Layer 15 of a small transformer language model trained on English Wikipedia (21 layers, counted from 0, width 96).
A neuron's activation on a vector x is GELU(weights . x + bias), where the dot is the dot product.

Input weights of the MLP neurons that the questions are about. A number n stands for n times 0.0042.
n5 (bias -0.038): -49 -22 -9 -28 -25 -11 44 11 12 -4 7 -19 -43 6 7 -40 -17 -31 10 42 14 -36 -29 4 1 -14 33 -50 -11 -41 -8 13 6 -9 13 4 -12 51 8 50 -30 16 23 8 -27 -9 4 10 22 -3 -27 -38 9 -1 3 4 18 55 27 29 18 -3 23 21 28 12 14 -27 32 12 -78 -61 1 38 -9 18 13 -20 -7 12 -27 68 18 -2 -36 40 -32 -27 15 4 4 4 18 11 -25 10
n7 (bias -0.029): 11 -28 17 -4 6 -13 31 -27 -12 -27 34 15 -5 -28 -17 -12 -5 -25 4 34 -58 21 -2 -44 -9 9 75 -42 8 48 20 11 -13 4 -31 46 -18 19 13 5 -14 -45 -26 1 -14 8 43 66 -35 24 4 12 22 31 -35 43 -16 20 -18 65 -32 -26 7 -3 -25 25 32 -12 4 -2 -27 2 62 -8 -26 4 -37 0 13 22 -14 27 17 -24 -22 -35 -9 -3 8 11 -2 12 -5 1 18 -44
n13 (bias -0.014): -10 -30 8 4 11 45 -8 -20 28 3 0 2 -8 1 -42 -5 -12 0 26 2 12 -14 -32 9 1 16 -3 2 -12 35 -22 1 -18 24 -22 25 -11 13 33 -1 -60 -16 -21 -19 6 -21 -17 28 3 -4 -1 -32 17 -32 7 -35 -10 21 -11 34 -43 -20 -18 -39 59 -7 21 23 11 6 -4 36 9 -24 -14 54 13 -6 2 -2 15 17 17 -35 -13 -9 50 -19 7 5 -20 -23 10 43 -27 -1
n21 (bias -0.062): -22 -16 -7 -4 -61 -5 22 14 -39 -27 43 -6 -7 37 -6 -27 -3 -1 13 6 29 -45 0 -49 -5 -5 36 -20 11 27 5 12 63 2 -26 6 -35 17 -21 -9 24 27 -25 32 -33 -33 -54 42 -14 31 -64 -1 17 27 -10 -12 70 -18 -23 -5 -16 -47 -1 -19 36 -10 -11 -8 48 -13 -13 -25 7 -25 1 49 -28 -37 26 11 56 -24 -24 12 -18 12 15 -23 -49 14 41 17 34 -11 -9 31
n30 (bias -0.048): -1 9 -2 -14 10 -3 19 -34 -14 -24 9 35 17 -26 -21 24 -33 -21 -33 -8 21 -7 -16 17 5 9 -20 -39 -6 -21 64 7 17 -24 8 -7 -25 19 -2 4 -27 76 1 -28 -10 -26 -10 27 -5 41 -22 -3 22 -14 -2 11 13 30 6 5 8 -6 1 28 7 51 34 -28 13 -2 30 -29 -16 -5 -21 -8 -34 15 11 0 -23 18 31 -43 60 13 -15 5 -40 0 -6 -18 -65 -33 25 -9
n37 (bias -0.042): -26 -25 15 -21 -49 14 31 -7 14 -35 8 -34 6 -3 -15 -16 -14 -26 -31 -25 -4 -16 2 -30 -6 39 -26 -2 44 -5 -5 -16 -6 7 -2 19 24 41 -21 29 -50 4 -18 -15 -12 -4 -29 -12 -16 15 54 -2 29 -29 -9 11 -1 -39 -43 -20 -26 -24 57 -51 -8 51 -29 -31 28 -24 20 -7 33 -19 -11 26 21 -50 1 9 -8 18 8 24 -5 7 66 -44 2 29 -34 -4 59 27 -21 8
n46 (bias -0.023): -38 -18 -12 10 -48 -20 15 16 -31 29 15 -38 39 -54 27 15 20 -4 -5 31 33 22 -17 -47 -30 13 -13 -33 -23 -38 -11 27 -2 35 22 -27 9 -19 -26 10 20 -6 45 -15 10 -30 -2 17 -9 -20 -21 3 -7 -18 -35 0 -4 -25 31 -16 -9 35 14 35 2 -6 33 22 21 -37 7 12 24 6 -50 -16 19 1 -1 2 -11 -9 27 26 -13 33 -24 -8 16 6 9 -11 1 41 -8 -8
n47 (bias -0.062): 55 -15 1 18 18 -7 11 8 2 -30 -46 -39 40 -34 -3 -2 15 -45 -12 13 0 -31 -2 -19 17 40 -9 -25 -15 73 -25 -62 50 18 -24 28 -58 -12 8 -16 16 37 32 7 6 -9 -34 33 37 62 29 -26 -12 -10 6 7 -26 -19 38 -62 -42 -53 -3 15 -31 24 51 -44 32 -38 31 13 0 -26 -1 12 9 -28 -4 -5 -56 0 -4 2 36 -11 -30 -27 -6 5 71 13 35 -18 -8 -75
n49 (bias -0.043): 6 -59 11 14 9 -34 31 -1 -93 12 1 -26 24 21 -13 1 3 -30 -19 -17 18 -47 37 -1 -22 25 15 -18 -7 20 -3 23 -7 65 -4 2 32 -20 41 -14 8 -21 3 -38 -10 -16 27 23 -1 23 0 -7 34 -29 23 -7 -49 -2 -56 -8 -13 -3 -56 -8 34 17 -9 23 22 -22 5 40 3 -8 -3 13 6 34 30 -14 -24 -2 5 24 -18 14 -33 -33 -15 -3 0 0 -27 -21 16 28
n54 (bias -0.014): -14 -14 -10 -11 23 -41 36 19 14 -4 -6 -4 -43 -51 4 5 24 -59 -23 15 46 22 -12 -18 7 0 41 -12 5 4 -27 33 20 -12 55 -6 14 26 -72 23 15 14 -20 -25 -19 -19 20 22 38 4 -10 -12 51 28 -13 -10 2 6 -3 -41 0 -4 25 -46 61 5 13 -42 13 -38 36 -29 26 -26 -10 3 18 -10 27 70 -15 -34 -11 -1 -7 -8 -14 19 1 -10 17 10 34 -25 -35 -29
n56 (bias -0.035): -1 23 20 1 3 17 4 22 -9 -16 31 -18 -14 44 5 -24 -36 16 -19 -18 65 -9 4 -45 -11 5 -4 -38 28 -17 -9 9 19 -8 -4 6 6 1 -1 74 15 1 -18 -3 -28 -6 2 34 -10 37 -2 11 -12 35 11 -34 -5 4 37 -5 15 -15 44 9 9 -24 -5 10 11 -15 -47 -24 2 -37 -47 -7 21 23 -1 -14 -9 -24 -35 -3 -10 48 20 -36 -26 -2 -7 10 32 25 -13 4
n62 (bias -0.001): 2 -6 -8 -21 -40 -16 -14 39 -1 -34 -3 -7 -1 2 -19 8 3 7 8 -10 -21 -1 -7 -17 26 9 21 -6 17 45 -5 2 27 51 -4 25 20 5 -20 -34 15 23 12 -18 -10 -2 2 34 -20 18 -52 -19 -4 -15 6 25 15 -13 18 -34 -2 -52 -40 25 -4 -3 -15 -31 -1 -13 24 -7 27 14 12 35 23 12 -25 8 -44 -22 6 43 -8 10 7 0 23 -27 53 -15 35 -24 18 -4
n67 (bias -0.034): -42 -45 10 -45 -13 -25 -52 29 2 -30 50 2 -10 36 -16 27 -20 -42 -34 -8 -8 1 11 -6 35 3 4 -35 11 12 31 32 -32 7 -24 -37 -18 31 -2 -16 -30 34 -27 -53 13 -6 6 -6 -37 20 13 1 -7 -50 10 32 -7 6 -2 19 6 3 12 -7 -14 39 8 -7 43 -24 -2 -11 7 8 31 -8 13 -22 11 -29 4 13 0 -9 20 -13 22 42 -16 42 45 -24 28 2 12 48
n71 (bias -0.031): -13 -2 36 -10 -55 -22 23 25 5 -14 33 14 -8 -4 -8 -30 -19 -17 -13 7 -1 -1 -18 -33 -56 32 -50 4 15 -44 4 33 46 -36 -19 -17 0 10 -27 -7 -7 13 -21 -44 -9 -71 -7 25 21 10 -12 12 77 -7 -5 -45 -25 -12 14 28 13 7 -12 -29 62 5 34 -1 10 -43 17 21 2 -16 -16 46 -9 15 -13 27 -23 5 -33 -11 23 18 -19 43 0 10 12 27 42 -4 48 12
n73 (bias -0.015): -7 -19 18 -7 -9 -16 26 14 -7 -26 18 10 -16 19 -16 -36 -40 -13 -7 23 -20 -6 16 -15 4 39 46 -15 28 -31 27 3 -11 -22 -2 28 -5 25 -41 11 -2 54 -49 21 -9 4 -3 40 64 -6 0 -13 13 -29 -12 58 -6 27 31 -20 -14 -4 -5 17 2 -13 32 0 -6 22 -8 4 4 -29 -12 12 -32 -35 16 3 -77 -8 19 -25 14 -8 17 -17 -64 6 4 -10 7 -16 16 -7
n79 (bias -0.029): 3 3 6 45 -2 -1 -22 13 -33 3 14 3 2 22 7 -14 2 8 -41 11 49 -28 -19 -44 -5 52 -18 -30 -3 -16 20 -14 29 5 -33 34 5 -5 29 3 4 4 -19 -6 -16 12 19 -15 -13 -13 -18 -7 -5 3 3 5 29 -10 11 3 -25 -40 37 -10 -38 54 -23 15 11 -26 -33 -7 -25 -22 -61 -30 24 -22 8 14 2 -25 -9 25 10 85 -17 9 -9 28 -8 7 -4 1 -79 -22
n90 (bias -0.080): -29 -14 16 34 -22 -18 -7 4 -60 7 -18 38 16 23 0 -54 38 9 -48 -40 43 37 20 -20 23 35 77 -36 25 -23 10 -68 37 71 24 5 -7 -63 -21 16 20 29 -14 1 -43 -28 0 -13 16 -24 -42 -3 13 -13 -13 -11 37 -40 -2 0 7 -57 -32 -5 -26 -2 -12 21 23 -13 23 -8 -3 6 -52 14 26 -4 -1 33 -30 -6 27 19 -24 38 -37 29 -6 -9 42 23 -15 -53 -54 -35
n104 (bias -0.024): -30 -59 10 -27 19 4 16 -31 -44 5 23 -16 30 6 -15 -42 -17 4 -55 30 15 12 39 -17 -1 10 -5 -37 -49 -19 34 2 18 11 14 15 19 10 -19 15 10 -11 -21 -11 -36 -11 45 39 -14 -22 -30 -23 -28 -10 36 11 55 16 16 -6 15 -27 -5 53 33 -10 -9 1 3 31 -14 -5 34 0 23 6 39 0 23 42 -16 -9 7 29 -13 36 -23 -20 -56 -22 31 -21 -54 -3 40 -18
n119 (bias -0.034): -16 -20 48 -4 18 -50 -5 16 -28 -12 -36 -14 6 21 -10 -14 -59 -29 -23 28 17 -16 -4 22 -34 -4 -8 -24 5 2 22 11 5 13 18 -34 2 22 -3 13 -4 29 -10 -24 -1 -25 15 -7 4 -9 31 36 28 -33 14 -15 20 54 -18 27 2 -16 12 -1 41 -4 18 13 22 1 -50 48 32 -54 -19 -22 -3 -13 46 -20 11 32 -26 16 -6 13 -14 -35 25 27 -9 -3 14 7 31 -15
n120 (bias -0.067): -42 -50 70 -23 13 -65 33 -19 -7 22 0 -10 4 -8 -47 20 -7 25 -17 -7 17 16 -42 -42 31 48 -36 -10 2 32 -13 -8 49 24 10 -14 -5 9 -12 2 8 -8 -35 -79 2 -2 4 38 -3 5 21 -42 35 35 8 -8 11 15 -20 16 -38 -10 27 -7 -22 -11 27 -75 5 -11 -8 7 18 -60 25 21 38 -9 14 -11 -3 33 21 57 31 24 14 -9 -42 19 -37 -2 -3 8 -13 7
n122 (bias -0.040): -11 -36 -3 51 -35 -44 -10 2 -11 7 26 -40 -49 13 20 -20 6 -21 -19 -29 29 6 2 -68 17 18 -18 -32 -3 -2 -9 -2 3 -8 1 -5 -21 10 7 -14 -6 69 12 -17 17 10 15 28 -11 45 -3 26 12 7 -13 -37 22 13 -12 4 -35 -24 31 23 5 5 25 -35 15 -51 28 -16 1 -7 -19 -37 23 -34 0 13 -13 -10 17 -27 23 20 -71 59 0 -11 45 34 31 51 -33 -46
n124 (bias -0.009): -2 -30 25 -12 -61 17 -20 -12 -8 18 -17 12 1 -1 -28 11 -34 -5 27 -7 4 -24 -41 4 -15 49 -20 -1 -9 -45 -38 12 -13 -26 -8 -48 2 26 -36 37 -13 8 28 -14 2 -52 -33 2 29 8 24 -17 -6 19 19 -20 -13 -25 17 -10 19 27 23 -14 32 33 16 3 -12 23 -21 -10 40 -12 29 40 14 -35 24 27 21 -8 4 1 7 15 1 30 -29 -37 -1 -13 -16 -2 -7 29
n132 (bias -0.009): 16 13 18 -32 -23 9 -30 -48 29 -11 30 -5 -17 -8 -29 42 14 -35 29 -7 -15 -39 -41 13 -8 52 7 -35 33 -38 -21 -49 7 -20 -30 -43 20 19 -37 -10 -31 6 -7 -31 -8 -22 -25 -2 5 23 7 11 -18 -10 11 -8 -10 12 52 1 1 -7 8 18 5 48 22 -28 -4 19 -60 14 1 14 -9 30 46 -38 -1 16 -19 53 39 -28 4 24 34 -25 -51 13 24 0 1 8 12 32
n133 (bias -0.035): 0 -22 22 -10 -13 -29 1 2 -33 -24 10 34 -11 -32 -44 -26 11 7 -12 49 50 -33 23 -7 -68 -5 0 -8 1 -3 33 -19 24 28 9 38 18 -1 28 -10 11 67 10 2 -4 -22 34 11 32 5 -45 -6 34 13 6 -10 16 19 -2 -8 -52 20 -31 4 -6 0 18 13 29 -49 21 -12 5 12 -9 -11 17 3 -1 11 -20 -11 18 -16 -13 -11 -33 18 -48 -7 10 50 8 -47 -24 -62
n140 (bias -0.020): 6 -12 23 -9 -10 -4 -9 37 -16 4 -15 0 -33 -2 -32 -35 16 -11 29 0 -16 -9 -21 -16 -4 18 21 2 -31 19 -42 -2 32 -2 8 -27 -22 -40 -50 80 -13 26 16 22 -4 21 -19 12 -31 -22 -12 -38 29 6 -1 -23 -26 44 21 -8 3 30 41 -17 -5 10 1 -24 -3 -19 27 -21 25 -23 -11 34 22 -5 51 24 4 34 3 -32 -6 6 11 -13 -27 -32 4 -15 -27 -53 15 17
n147 (bias -0.029): -9 -8 34 50 -4 -3 21 -5 -54 -12 -9 43 27 -60 -23 -12 26 14 -17 -2 24 14 0 -25 -78 32 -20 -26 -8 -55 -5 -2 24 25 14 0 -33 13 -14 -2 8 -9 -44 -41 17 -29 -43 -2 48 -26 0 8 56 -4 22 -44 21 28 3 10 -45 5 -19 6 14 7 -12 -30 8 -43 14 -33 -4 23 31 5 5 -58 19 23 -7 56 55 24 -3 -9 -22 9 -20 7 32 4 -27 30 7 -32
n148 (bias -0.036): -18 1 7 20 -14 -67 18 -26 -29 -34 8 -42 -12 -17 24 10 -50 -25 19 -13 24 19 36 -70 -53 29 -10 -39 -1 44 -32 -28 25 50 1 14 2 64 21 14 -4 17 -41 -29 -33 -11 39 38 37 9 -15 16 52 35 32 -44 33 -59 -19 4 8 27 50 -30 -7 -18 35 -10 36 -14 -21 3 29 -51 21 -14 -1 2 28 3 -37 6 24 37 0 10 -40 -52 -66 19 -20 16 33 -8 -13 -11
n162 (bias -0.023): 21 -10 33 4 -10 -10 17 66 -24 25 15 1 65 -20 13 1 -56 8 1 -14 0 16 -40 -36 7 12 -21 -13 48 8 -13 -35 -24 18 17 36 -16 -21 -43 -14 -47 27 30 -40 -21 -45 28 1 -46 15 -18 -12 -9 -46 0 14 -7 -36 21 10 4 9 43 -6 16 -1 -7 4 0 -10 -13 6 8 27 9 27 8 34 -24 13 10 13 12 24 62 -7 1 7 17 -38 -12 -29 -16 13 -7 -10
n163 (bias -0.039): -37 -30 -13 -14 -45 -6 -12 17 19 25 -8 7 0 12 15 8 -12 -31 -15 -5 15 -7 -3 -2 -2 67 -8 -7 -7 -12 -22 1 -25 27 13 -4 22 39 -47 -18 -26 8 -9 -13 16 -9 35 15 55 6 36 14 -15 -41 22 18 6 -3 17 -6 -30 21 -12 -39 -15 42 5 -47 22 -41 46 -30 56 4 -60 7 24 -40 -2 16 -43 -25 -8 -31 39 -2 -20 10 -5 -19 13 -51 -8 -15 -16 2
n171 (bias -0.025): 27 -21 33 17 1 -22 -7 -7 -31 20 5 -50 17 -28 -7 -22 -9 27 5 -37 -24 -45 -6 -60 -10 -5 -20 -17 32 26 18 9 20 9 -14 35 -33 -24 7 -22 -6 44 26 -5 -15 0 -9 20 28 16 -39 1 32 8 16 -39 -27 -10 -15 -18 -34 42 38 -12 14 11 61 14 12 -42 29 2 11 -10 -3 39 42 -23 5 24 5 36 -19 -9 -14 39 35 -6 -12 -24 -35 14 1 -5 -5 5
n174 (bias -0.010): 14 -5 3 -27 25 22 13 -44 -21 14 53 -20 -19 -42 -18 -20 1 19 57 36 -4 55 16 13 -7 -8 33 -31 -25 64 -15 -21 14 14 10 -34 18 -35 18 -5 0 4 -11 2 -36 1 48 8 -18 -11 -14 -28 -8 9 -23 -22 17 49 3 -1 5 -14 -32 58 7 3 24 -29 12 1 -34 -40 16 -5 -32 0 -9 2 -19 29 -14 28 -4 15 1 6 -20 -23 -5 -23 -24 29 7 6 13 -28
n177 (bias -0.028): -32 -36 21 -16 -34 -1 4 -18 -60 -31 37 0 -35 -49 7 -9 -21 -8 31 6 22 10 -44 -54 -27 -4 -15 -12 20 32 32 -34 7 18 8 42 -26 52 3 22 -12 11 -36 -8 3 -13 17 30 -3 -16 -11 13 -4 57 -44 33 31 71 1 15 -43 -25 44 -6 23 -5 -50 -34 25 -2 40 -10 16 7 12 -11 -46 -28 57 -11 13 12 9 -51 -4 16 19 3 36 12 39 12 16 -3 2 -25

Each question shows a token from some text and the vector x that enters the MLP there. A number n stands for n times 0.098.

"L": -4 9 -21 -8 -9 -5 -5 -13 14 -16 -6 -1 -2 -3 0 -1 18 15 4 13 4 10 -13 3 -2 -55 -8 51 4 -14 -13 -8 19 -5 -1 -3 2 20 1 7 4 2 -1 -6 -6 17 -1 1 -6 -2 12 8 -8 6 10 -2 6 -3 2 -17 18 -1 21 5 1 3 -1 -8 -17 -3 -13 -13 -14 4 17 -4 -14 -2 0 -8 15 4 -5 8 6 5 11 -4 -1 14 -14 8 1 5 -18 6
The three highest activations, in order: n5, n37, n56

" but": -8 8 4 -8 -6 -1 -5 -9 -20 -3 -6 5 -3 7 10 0 7 13 -9 -6 4 2 10 -28 1 6 16 56 -3 -9 -5 -11 2 -18 -4 11 -6 -6 2 -10 13 2 0 13 19 11 14 1 20 1 -1 0 -4 14 6 2 -5 15 -8 -10 3 10 1 12 -4 -20 4 2 -46 -7 -6 -3 4 0 -5 -12 9 -8 -13 4 -4 -5 -2 22 -6 -9 -20 5 1 6 11 2 8 1 6 -3
The neuron with the highest activation: n122

" to": 3 -9 -1 3 -3 3 2 -1 10 -8 -2 -5 -3 -1 -8 5 19 -6 14 -2 10 -1 0 -7 11 7 -6 85 -3 0 -3 -5 3 2 -1 -3 -6 14 -9 4 1 -4 -4 -2 1 3 2 11 -1 0 5 -17 -3 2 5 15 8 -5 4 -7 1 -8 3 -5 -6 -19 3 -9 -47 15 4 4 -7 -1 -9 7 0 -8 0 -8 -7 -10 -8 2 -2 0 5 0 4 6 6 6 -4 -15 7 1
The neuron with the highest activation: n62

" it": 1 5 -7 5 -11 -1 -13 -11 -8 13 1 -8 -1 2 7 1 11 -9 -3 13 3 5 15 -27 -16 -14 4 67 -9 4 -3 10 -4 -4 3 3 5 -1 4 -20 12 6 -15 6 17 3 -3 2 2 3 -13 17 -7 15 12 3 -9 10 2 -22 -13 11 1 -2 6 -18 -1 10 -38 -8 -2 -1 9 3 -13 5 4 -2 5 16 2 -2 -14 1 7 -10 1 -8 -4 0 -4 5 1 12 2 -5
The three highest activations, in order: n171, n133, n54

"-": -3 18 -11 -12 3 9 3 5 1 -6 -15 11 -12 -5 13 6 13 -22 10 -13 -7 9 -2 -3 14 9 2 20 18 -14 -1 4 -17 5 13 5 7 12 -6 -8 -16 -9 -9 -12 7 22 11 13 -11 0 -3 25 -4 -8 17 14 -9 -15 -8 3 -2 -9 18 -14 2 -2 7 -1 -41 -1 3 -1 0 0 -3 -14 -10 7 -10 -5 -14 -4 4 19 20 -20 0 -4 -8 0 -15 17 -8 21 -3 9
Which two neurons fire most, strongest first? n37, n162

" Mol": 2 -10 -15 -7 8 4 2 11 15 -14 -11 -11 18 -2 3 -6 31 20 -12 7 -13 11 18 -6 12 -47 2 16 -2 1 -23 2 -33 4 -2 -6 5 13 4 -4 -7 -4 1 -17 19 32 9 1 5 2 9 15 -11 -11 12 1 -14 -13 2 2 15 5 -1 8 -19 6 -1 3 -14 -6 -14 3 9 2 10 6 7 7 -17 -5 9 2 -11 6 6 -17 4 0 5 1 -8 -6 -7 7 3 -18
Which two neurons fire most, strongest first? n67, n162

" where": -8 3 2 -2 -7 0 -13 -8 0 7 -1 -1 -2 -1 14 -9 20 4 0 -2 10 14 9 -26 7 14 -9 63 -5 -15 -12 -16 3 -6 1 4 -21 0 -7 -4 5 7 7 -9 25 17 5 9 18 -6 6 2 -7 2 6 16 -9 10 -10 -3 -6 1 0 5 2 -20 -7 -4 -42 -8 -5 1 2 -2 -10 2 6 1 -7 5 -3 -12 0 13 4 -8 -16 -3 14 3 13 4 14 2 -5 -5
The three highest activations, in order: n122, n163, n47

"1": 8 8 -11 3 16 12 -2 -20 -10 11 -8 9 -1 -3 4 3 12 1 10 12 1 4 5 17 -7 -32 -19 37 7 0 4 -4 -7 -14 9 1 6 15 0 1 -5 -8 -4 -7 1 7 -7 10 -2 -8 6 11 -3 7 21 -10 0 3 -15 20 6 2 4 12 9 -5 -8 -4 -58 5 -4 -3 -11 6 -4 0 -11 -5 2 -1 -16 4 0 -5 -7 -18 1 0 2 10 -1 -2 -2 12 5 -10
Which two neurons fire most, strongest first? n147, n13

" ret": -2 -2 -29 -9 -1 -5 -10 1 6 4 -11 5 -8 9 17 4 26 -16 -3 -9 6 11 25 -22 9 -7 -24 49 -1 10 -3 -1 -2 -6 -2 -6 -1 20 4 1 5 2 -10 -13 23 3 -10 1 -3 -9 24 -1 -30 19 -1 2 -6 10 -5 -2 5 -12 11 1 -21 -18 7 3 0 -3 9 15 -10 -2 -9 -10 -11 16 10 -12 -14 -1 -21 -11 -9 9 8 3 4 12 11 8 11 3 11 -7
Which two neurons fire most, strongest first? n177, n122

"h": -5 23 -5 -4 20 17 -20 8 -2 -3 4 11 13 -3 -6 -2 13 27 -10 5 8 2 14 4 -1 -48 -13 39 -3 -18 -10 -9 4 -12 13 0 10 -8 -13 -8 -4 -12 -2 -5 -12 16 -3 -1 -9 -2 -4 4 -3 -6 12 8 -12 -2 0 10 17 4 -6 -9 17 -26 -13 15 -26 11 6 -17 0 11 1 14 5 16 0 -5 0 -5 7 -4 -1 -5 2 -1 7 -3 -11 3 -16 4 3 9
The most active neuron and its activation: n162, at about 0.25

" our": -2 15 -10 -7 -14 -11 3 10 16 -1 -11 4 20 2 4 10 5 9 -2 1 -9 -5 2 -2 -11 -18 13 76 11 -4 7 -3 13 6 -11 -2 -9 -11 -4 -8 9 -13 -7 7 11 -5 -19 0 1 1 -10 16 -1 1 4 -5 -4 10 4 16 -2 0 -9 -5 2 -12 -1 2 -40 -12 -12 6 12 -4 -9 5 6 -3 7 4 11 -3 7 -8 -7 -1 6 -7 -8 -14 -4 -5 10 2 13 -2
The three highest activations, in order: n71, n21, n62

" was": -3 0 -1 -3 -3 15 -19 -7 -18 4 -3 -10 -7 2 -1 -7 -3 -3 0 7 21 4 2 -7 10 14 21 79 -10 -4 5 -4 -9 -2 6 -3 9 2 15 -4 -3 4 5 3 8 -1 -2 6 8 -10 7 13 -8 15 7 2 -1 7 4 -5 -14 5 21 -3 -17 -23 -13 4 -29 -5 -11 -1 1 -6 -12 -2 -4 4 -3 0 3 8 -10 1 5 -5 4 -3 6 8 -18 12 -12 -3 2 -9
Which two neurons fire most, strongest first? n177, n79

"s": 2 8 -4 0 -2 14 -11 10 1 6 6 7 2 -18 -2 6 13 17 4 3 2 11 -6 -8 6 -26 -21 39 -3 -12 22 11 -2 2 -2 2 13 -11 0 0 15 6 17 -1 13 -3 3 7 1 -10 -19 5 8 -2 3 4 0 -9 3 -2 23 -6 -16 5 5 -38 -2 18 -40 -5 -2 -4 -18 1 15 -4 -4 -9 -22 -26 1 -5 0 0 7 11 -3 -3 8 -2 -8 9 -2 13 11 -11
The most active neuron and its activation: n46, at about 0.78

" returned": 8 8 -21 -6 1 4 -5 4 -9 8 7 0 -3 14 3 -24 4 3 9 -26 1 -5 18 0 2 -11 -1 67 4 -2 3 -2 -4 3 0 -10 -3 -2 -3 -8 15 17 -1 16 3 -7 -1 -6 29 -10 0 18 13 19 9 1 -7 -6 1 8 -3 6 -5 -8 1 -22 -7 8 -29 -3 4 7 3 7 -1 5 -8 7 5 -6 -1 2 -20 -11 -13 -8 4 -24 -8 7 -3 11 -2 -11 -9 5
The three highest activations, in order: n171, n21, n73

" War": -7 8 1 1 -17 -12 -5 9 0 -21 5 -5 2 -7 -6 1 16 5 -4 -1 18 0 10 6 -4 -50 -24 60 -13 1 14 2 1 13 -5 -8 4 6 11 -7 -5 -5 0 1 16 2 -6 3 -8 -14 1 17 -3 -8 8 13 -16 12 -9 6 -8 2 -8 10 2 -7 -4 11 -15 -4 -12 16 11 -4 -2 -3 -9 1 -5 -27 2 -3 -3 7 8 17 -3 -6 8 14 2 4 -2 2 -2 18
The most active neuron and its activation: n119, at about 1.3

" in": 0 -8 12 10 0 11 17 4 14 -3 -16 -6 2 -1 3 -1 11 -3 8 -1 5 -1 6 -15 -3 16 -11 79 12 4 4 -2 -5 4 -1 2 -5 8 4 -15 9 8 -1 -3 13 3 -8 4 -11 4 4 -4 -5 -2 -5 4 14 -4 2 -3 -1 -23 -2 0 -4 -16 -2 -16 -36 15 -6 -8 9 0 -9 4 -9 -2 -5 -17 10 -1 11 0 -11 -12 6 -13 -1 -12 -5 0 14 -10 4 6
The three highest activations, in order: n62, n37, n120

" ass": -13 18 -10 -3 0 -9 -1 -3 23 -5 4 -16 0 -10 6 -3 20 -23 -7 1 -1 16 8 -9 16 -13 -22 54 -7 8 7 5 -5 9 -13 -7 9 9 4 4 3 12 6 -31 20 0 -13 13 -3 -4 19 4 -24 8 14 10 -11 1 3 -1 5 -9 4 -11 -13 -3 1 -3 -2 0 2 10 -3 18 -18 -3 4 0 -1 -7 1 -6 -15 -23 -13 -8 12 -15 9 13 -2 8 -12 1 8 14
The three highest activations, in order: n67, n37, n163

" a": -7 -10 1 -18 8 -12 -8 -6 8 -3 3 -5 -5 -5 -8 4 4 6 8 -10 2 5 4 -2 14 10 6 84 4 6 8 12 5 4 3 -11 -7 -4 5 14 7 -4 -4 -8 8 2 10 -6 -7 1 12 6 2 3 1 3 -6 5 2 -7 -3 -6 10 -5 -13 -6 1 0 -45 -9 -12 -9 -12 -6 -7 -7 10 5 8 14 7 10 -9 -5 0 -5 7 2 -10 -10 -6 2 -5 -1 3 4
The neuron with the highest activation: n120

" Er": -3 8 -10 -5 1 -8 10 -7 -4 -9 4 6 -8 7 -15 -10 37 -1 -16 10 7 3 7 -4 8 -61 -3 24 -18 0 3 3 3 6 6 -3 2 20 1 -3 21 -19 -18 25 12 21 -3 17 -4 -7 10 5 -20 3 0 11 3 -11 -10 11 3 -8 -6 8 -22 -10 2 -3 -3 12 -5 -2 12 0 6 -11 0 5 -5 -11 1 -5 -12 0 3 -4 5 -8 9 12 11 9 -5 -8 1 2
The three highest activations, in order: n7, n104, n21

" ev": -1 13 -23 6 22 0 -1 -8 13 14 1 -16 6 1 14 -1 17 -13 -3 -9 1 18 11 -22 1 -20 -1 48 -1 -2 -3 -10 -12 4 -5 6 -1 3 -8 -6 9 11 -6 8 7 4 -4 -10 6 -15 13 9 -23 0 15 7 -2 -7 -9 -3 -7 -17 9 -14 -3 5 -4 -5 -11 -12 0 2 -2 18 -25 6 4 -10 -9 13 0 -2 -13 -2 -8 -18 31 -15 6 31 8 7 -2 6 0 2
The most active neuron and its activation: n37, at about 1.9

"\n\n": -22 -2 12 1 3 14 9 1 10 0 2 0 -4 -8 -1 -7 11 4 17 -5 10 -3 -9 -13 -2 21 -7 60 -10 0 5 7 -1 7 6 -6 -16 0 0 -4 -19 3 -3 5 13 18 0 5 1 9 -14 1 -15 1 3 -1 -7 7 4 -5 -4 4 2 -8 0 9 3 -1 -57 -8 2 -4 -6 -1 1 -4 1 -1 -7 1 8 -5 -14 -1 -2 14 8 10 -6 6 6 8 -7 -7 -3 -5
The neuron with the highest activation: n140

" him": 4 10 -4 7 -10 5 8 -4 -5 3 -11 1 -5 1 5 -10 9 3 7 3 1 5 0 -22 -11 -27 14 68 2 4 2 5 18 9 -13 -13 -1 -1 -4 -16 19 -1 0 7 21 -4 -5 6 5 -1 -9 24 -4 13 2 0 21 -5 17 5 -17 -6 4 11 0 -20 -3 9 -31 -7 -14 -3 11 -2 -12 0 0 2 12 -7 9 -11 4 0 -11 1 -9 -7 -14 -8 -2 -4 0 -4 1 -2
The most active neuron and its activation: n21, at about 2.4

" from": -1 -9 13 0 -3 6 -3 -1 7 -10 -8 8 -6 1 -6 -4 12 3 11 -5 0 -2 -2 -18 6 10 2 87 11 -5 -2 4 -3 -11 2 -6 -3 7 -6 1 2 14 -11 13 0 2 -3 11 6 -3 5 -9 -3 3 7 2 0 1 6 -1 12 -12 -3 1 -4 -14 0 -5 -48 16 4 -4 4 -2 -7 2 -4 -11 -10 -5 0 -7 6 -6 -2 -9 -6 4 1 -3 2 7 -4 -9 9 4
The three highest activations, in order: n73, n124, n140

" that": 6 10 0 1 0 -4 -12 -5 -2 6 11 1 -2 -7 3 -2 14 7 0 7 3 -4 9 -26 4 10 -8 67 -6 -15 -12 -11 8 -3 2 8 -14 -6 -6 -10 11 0 5 10 30 2 0 1 0 -1 -6 7 -5 0 11 2 -11 12 -8 -16 -8 9 -1 0 5 -21 -1 -4 -50 -11 -1 -5 1 -3 -7 7 3 -6 2 12 4 -3 -1 2 4 -6 -16 0 13 2 10 9 7 -5 5 2
The neuron with the highest activation: n122

",": -1 3 -17 -10 9 -4 9 -6 -3 1 -4 -14 9 2 20 -4 2 8 -9 5 0 11 2 2 8 23 3 32 -7 4 7 8 -3 2 3 13 -6 -1 -1 -2 18 -9 -15 3 -3 9 -7 17 9 -8 1 -9 -11 -8 8 15 -10 -2 2 2 8 -12 3 1 8 -6 5 9 -69 1 -7 -8 7 -12 3 1 -8 2 3 -8 -6 11 4 2 -6 -1 8 -1 -7 8 -15 5 -14 5 -3 1
The most active neuron and its activation: n73, at about 1.8

"al": 0 0 -5 0 5 -3 -4 2 0 8 -6 -3 1 0 -4 2 11 5 -4 0 3 6 11 1 4 -39 7 68 7 0 1 -7 -5 7 -1 -6 9 7 -1 -7 0 -1 -6 -11 -13 -10 0 3 -8 5 7 5 16 -11 15 -1 -1 -13 -9 16 5 -11 -2 -7 6 -20 12 2 -49 3 3 2 7 -1 -11 9 1 -8 -6 2 3 -3 -4 -4 13 1 14 13 5 -7 -4 3 -7 2 4 -11
The neuron with the highest activation: n13